Layer 2 of a small transformer language model trained on English Wikipedia (12 layers, counted from 0, width 128).
A neuron adds its activation times its output weights to the MLP's output. To switch it off is to set its activation to zero at one token and run the rest of the model.

Output weights of the MLP neurons that the questions are about. A number n stands for (n - 500) times 0.00079.
n13: 274 400 530 684 632 238 396 645 445 621 546 592 598 545 343 469 327 342 349 339 302 495 245 664 478 551 613 461 558 541 311 446 634 375 511 494 666 528 580 561 552 590 803 607 666 404 760 639 705 563 405 350 498 322 321 615 291 560 579 326 426 636 451 284 573 438 726 483 680 600 731 385 663 496 622 789 280 429 280 264 608 652 534 568 462 381 378 579 756 400 623 375 394 438 645 315 198 228 547 543 485 437 438 518 492 482 484 549 407 412 484 526 396 527 498 701 628 400 483 689 454 482 535 372 415 569 585 524
n15: 348 534 692 424 376 271 513 544 385 477 438 358 341 379 698 496 553 651 561 606 654 558 580 518 442 507 441 366 296 455 380 645 549 435 626 343 428 366 371 456 487 643 538 420 583 423 500 592 415 608 365 600 485 472 333 477 292 221 323 338 522 553 533 491 381 487 350 571 718 545 399 458 441 789 279 438 635 521 683 495 467 493 443 613 517 514 370 375 629 752 694 412 739 563 371 682 532 438 534 538 565 443 351 617 544 526 250 302 504 439 25 529 499 611 548 684 657 585 563 682 572 434 424 472 462 594 499 534
n83: 327 226 303 600 503 311 676 564 466 320 482 709 365 426 561 464 484 788 713 362 593 609 582 530 447 297 426 473 551 385 411 556 481 709 664 606 465 455 479 596 502 577 517 704 427 546 552 588 302 475 662 266 570 575 510 518 452 248 365 404 565 379 505 515 483 247 595 516 438 861 545 552 648 637 673 386 425 417 450 502 799 514 440 266 435 435 535 561 646 567 497 394 429 300 413 512 407 299 531 514 429 305 587 640 520 361 392 542 687 652 410 188 539 538 415 662 445 384 394 416 589 723 327 514 509 510 333 679
n137: 786 580 360 486 410 576 760 600 431 475 563 408 368 508 868 510 623 466 574 624 286 458 613 438 456 344 546 364 381 747 656 206 481 303 548 677 559 549 402 417 731 578 195 545 602 518 384 671 400 657 326 212 274 417 301 360 492 460 655 448 326 563 522 363 519 592 360 146 429 538 452 410 269 371 684 689 789 426 310 511 556 472 526 595 417 604 507 503 575 368 631 626 430 398 452 537 467 797 383 739 429 673 567 499 159 604 461 693 513 532 471 410 668 423 504 388 466 364 557 358 646 479 499 561 501 378 630 338
n166: 619 378 552 397 655 518 390 342 629 238 519 245 538 449 528 305 408 734 529 203 392 350 566 519 649 557 347 465 729 658 734 579 349 530 501 481 583 254 637 765 464 429 584 781 467 413 334 419 540 631 612 651 716 711 434 596 481 431 434 611 475 595 553 640 621 339 592 515 715 374 423 721 337 445 520 355 629 244 240 689 373 676 258 347 554 720 527 595 612 704 683 570 553 661 397 179 573 587 409 596 646 385 537 621 542 711 417 421 486 481 481 376 601 437 475 676 435 812 494 268 636 672 438 234 450 488 245 499
n208: 525 566 346 418 600 252 787 619 586 504 363 321 559 597 479 282 506 501 460 593 629 559 493 386 534 536 223 392 682 462 619 541 295 122 394 378 468 441 571 640 477 721 571 349 443 692 331 687 574 472 614 497 559 592 210 446 226 497 831 443 500 674 393 416 360 410 605 462 625 578 546 483 618 704 368 481 588 569 363 587 654 287 428 396 688 566 573 343 572 333 504 416 436 485 376 420 739 643 407 567 275 451 501 535 731 624 472 375 597 424 441 500 532 458 488 534 624 479 444 735 472 591 429 396 394 573 616 378
n240: 535 322 441 480 484 465 620 678 516 448 500 474 656 347 447 433 359 643 365 499 347 557 317 310 260 72 531 578 782 301 523 650 481 668 474 435 612 497 397 349 574 438 399 553 658 416 605 655 697 247 434 477 452 420 560 376 486 289 591 551 706 488 604 642 502 458 557 504 477 582 510 604 602 486 583 576 590 342 496 440 375 429 531 632 365 397 275 587 455 500 428 453 514 718 506 648 450 553 176 518 637 339 315 489 417 343 672 612 513 455 313 336 397 507 558 666 295 452 771 547 400 369 425 497 493 550 371 483
n280: 435 357 698 387 463 640 449 698 401 472 239 264 567 562 376 354 550 311 626 477 537 503 543 674 577 720 668 347 515 525 344 669 571 531 766 475 247 577 563 503 362 680 486 286 512 521 650 431 430 537 741 403 528 644 412 530 407 549 404 624 578 638 659 648 616 478 829 329 410 677 700 663 516 466 440 409 477 571 575 463 383 432 478 527 495 328 622 505 367 578 571 471 561 532 406 502 576 462 600 493 555 508 311 362 677 489 321 520 616 439 443 464 701 260 604 556 661 505 345 491 301 598 530 497 412 821 327 356

Each question names a token from some text and the token that comes next. It shows the activations a of the neurons there, in the order above. A number n stands for (n - 500) times 0.038.

Then comes g, the gradient of the next token's log-probability with respect to the MLP's output, scaled to length 1. A neuron's effect is roughly proportional to its activation times (output weights . g). A number n stands for (n - 500) times 0.00073.

"lect", then "ion"
a: 499 506 24 500 499 344 500 500
g: 607 666 621 454 569 645 162 442 518 573 429 502 508 583 434 697 525 378 404 385 577 553 339 574 386 557 779 511 298 439 460 113 485 494 362 617 403 719 463 440 562 502 311 396 513 476 180 341 527 561 601 525 504 487 569 568 547 672 475 419 524 332 490 578 404 548 513 529 642 642 662 557 538 440 580 539 517 593 551 507 713 464 626 445 617 511 628 701 477 505 689 479 407 514 659 611 548 369 445 738 719 422 533 712 599 570 467 413 447 393 762 637 327 380 493 436 415 472 797 320 471 499 474 425 611 480 714 543
Switching off which neuron hurts the next token most? n83

"t", then " th"
a: 530 490 497 500 449 508 488 487
g: 590 746 502 579 430 698 574 515 428 502 589 506 605 321 593 577 685 576 480 343 515 385 425 690 613 433 557 454 419 195 321 395 383 734 490 391 252 461 338 644 325 670 121 476 519 543 498 521 372 339 452 648 425 558 381 472 495 438 368 547 339 502 704 548 444 410 505 527 546 653 364 362 587 594 347 543 466 316 348 599 485 332 269 568 416 512 673 477 449 250 497 587 462 573 542 562 548 408 488 390 406 442 506 795 403 390 479 416 192 579 443 466 599 514 522 442 435 343 330 570 245 415 485 546 497 407 575 501
Switching off which neuron hurts the next token most? n166

"ed", then " by"
a: 502 500 499 500 500 377 851 495
g: 366 278 280 267 482 245 512 325 649 422 731 405 549 642 358 508 595 613 480 801 660 442 560 452 405 508 323 384 417 513 581 516 347 432 420 621 723 436 391 752 731 689 638 587 660 508 312 436 421 516 486 531 647 393 490 475 633 454 512 231 471 312 493 557 577 487 633 385 469 616 544 256 557 618 701 715 728 534 281 518 500 526 621 512 494 539 355 480 528 728 507 426 535 681 571 423 665 588 407 489 570 406 384 411 396 354 684 488 443 567 505 672 520 488 396 452 434 557 579 493 622 605 563 578 640 513 564 478
Switching off which neuron hurts the next token most? n240

"ed", then " that"
a: 514 500 670 513 500 497 509 500
g: 584 532 261 593 705 442 398 615 650 506 482 524 599 819 455 622 395 632 539 378 516 357 474 581 479 681 474 544 491 565 537 548 519 554 420 238 446 353 610 602 905 435 705 476 378 671 458 447 505 440 669 352 565 578 565 493 371 519 472 441 406 597 417 289 632 487 429 497 630 401 462 226 667 453 351 604 662 427 426 662 502 564 485 271 538 585 418 511 654 408 484 440 190 593 658 504 503 466 561 545 449 401 600 552 498 413 391 364 609 566 701 599 607 287 525 632 540 745 673 620 600 511 626 552 580 441 748 383
Which neuron, switched off, raises the next token's probability most? n83

"s", then " us"
a: 508 494 514 500 500 124 456 500
g: 552 538 419 587 564 536 530 628 727 262 518 404 573 548 312 646 679 620 415 325 328 600 472 452 378 474 704 684 461 342 720 415 592 353 327 395 298 482 542 536 629 539 501 385 426 532 334 557 509 538 399 379 433 433 331 552 403 389 478 446 293 497 667 437 487 377 595 328 638 482 462 599 703 390 430 516 554 299 347 614 416 234 468 492 346 565 410 558 527 429 422 501 253 622 592 358 455 710 557 606 299 523 442 421 333 565 477 517 318 429 398 573 385 359 387 697 559 723 695 563 733 570 681 411 661 440 695 471
Which neuron, switched off, raises the next token's probability most? n208

"s", then " and"
a: 512 501 500 504 501 329 484 500
g: 541 609 530 600 534 343 413 531 577 621 492 533 678 605 550 297 624 577 453 466 474 407 477 358 465 666 484 554 571 490 735 585 393 645 582 691 583 497 706 515 463 542 559 368 572 387 471 693 490 675 495 495 754 595 537 548 243 568 630 631 554 507 780 374 629 569 787 376 516 697 616 511 444 643 649 469 480 749 443 617 459 516 411 576 330 707 359 728 192 333 337 584 362 560 457 368 608 502 501 572 541 403 387 442 287 511 528 318 629 400 469 314 475 573 598 656 616 322 533 514 669 246 516 512 479 534 577 393
Which neuron, switched off, raises the next token's probability most? n208

"st", then " v"
a: 495 501 545 501 498 263 491 487
g: 627 541 672 595 653 415 427 474 527 418 424 441 522 537 390 489 479 725 597 401 547 582 296 447 726 381 489 624 367 258 563 524 579 360 671 467 635 684 402 513 575 339 500 595 462 450 531 299 394 551 634 626 647 367 510 675 326 535 417 505 644 119 434 628 665 364 455 368 644 369 246 516 527 461 647 825 390 321 519 482 394 464 720 713 513 609 238 409 469 562 398 445 270 653 514 338 583 502 564 614 548 554 489 420 461 343 556 437 588 526 366 560 542 521 331 425 532 467 458 240 610 500 552 531 412 598 603 390
Switching off which neuron hurts the next token most? n208

"rit", then "s"
a: 539 456 491 500 451 511 503 497
g: 411 259 645 558 534 454 574 559 463 558 453 693 635 335 491 463 374 325 432 327 454 540 579 452 597 385 578 289 518 398 491 365 535 717 563 262 575 640 349 513 467 546 556 460 375 309 433 724 808 525 688 774 447 651 522 452 504 305 441 439 465 633 655 535 449 525 388 394 490 685 553 273 449 454 429 495 542 351 409 477 343 538 292 438 506 355 560 335 672 620 604 435 357 487 462 489 572 321 378 463 437 412 557 365 620 408 490 433 362 662 365 649 374 275 357 737 509 361 258 491 539 382 544 425 494 518 722 683
Switching off which neuron hurts the next token most? n13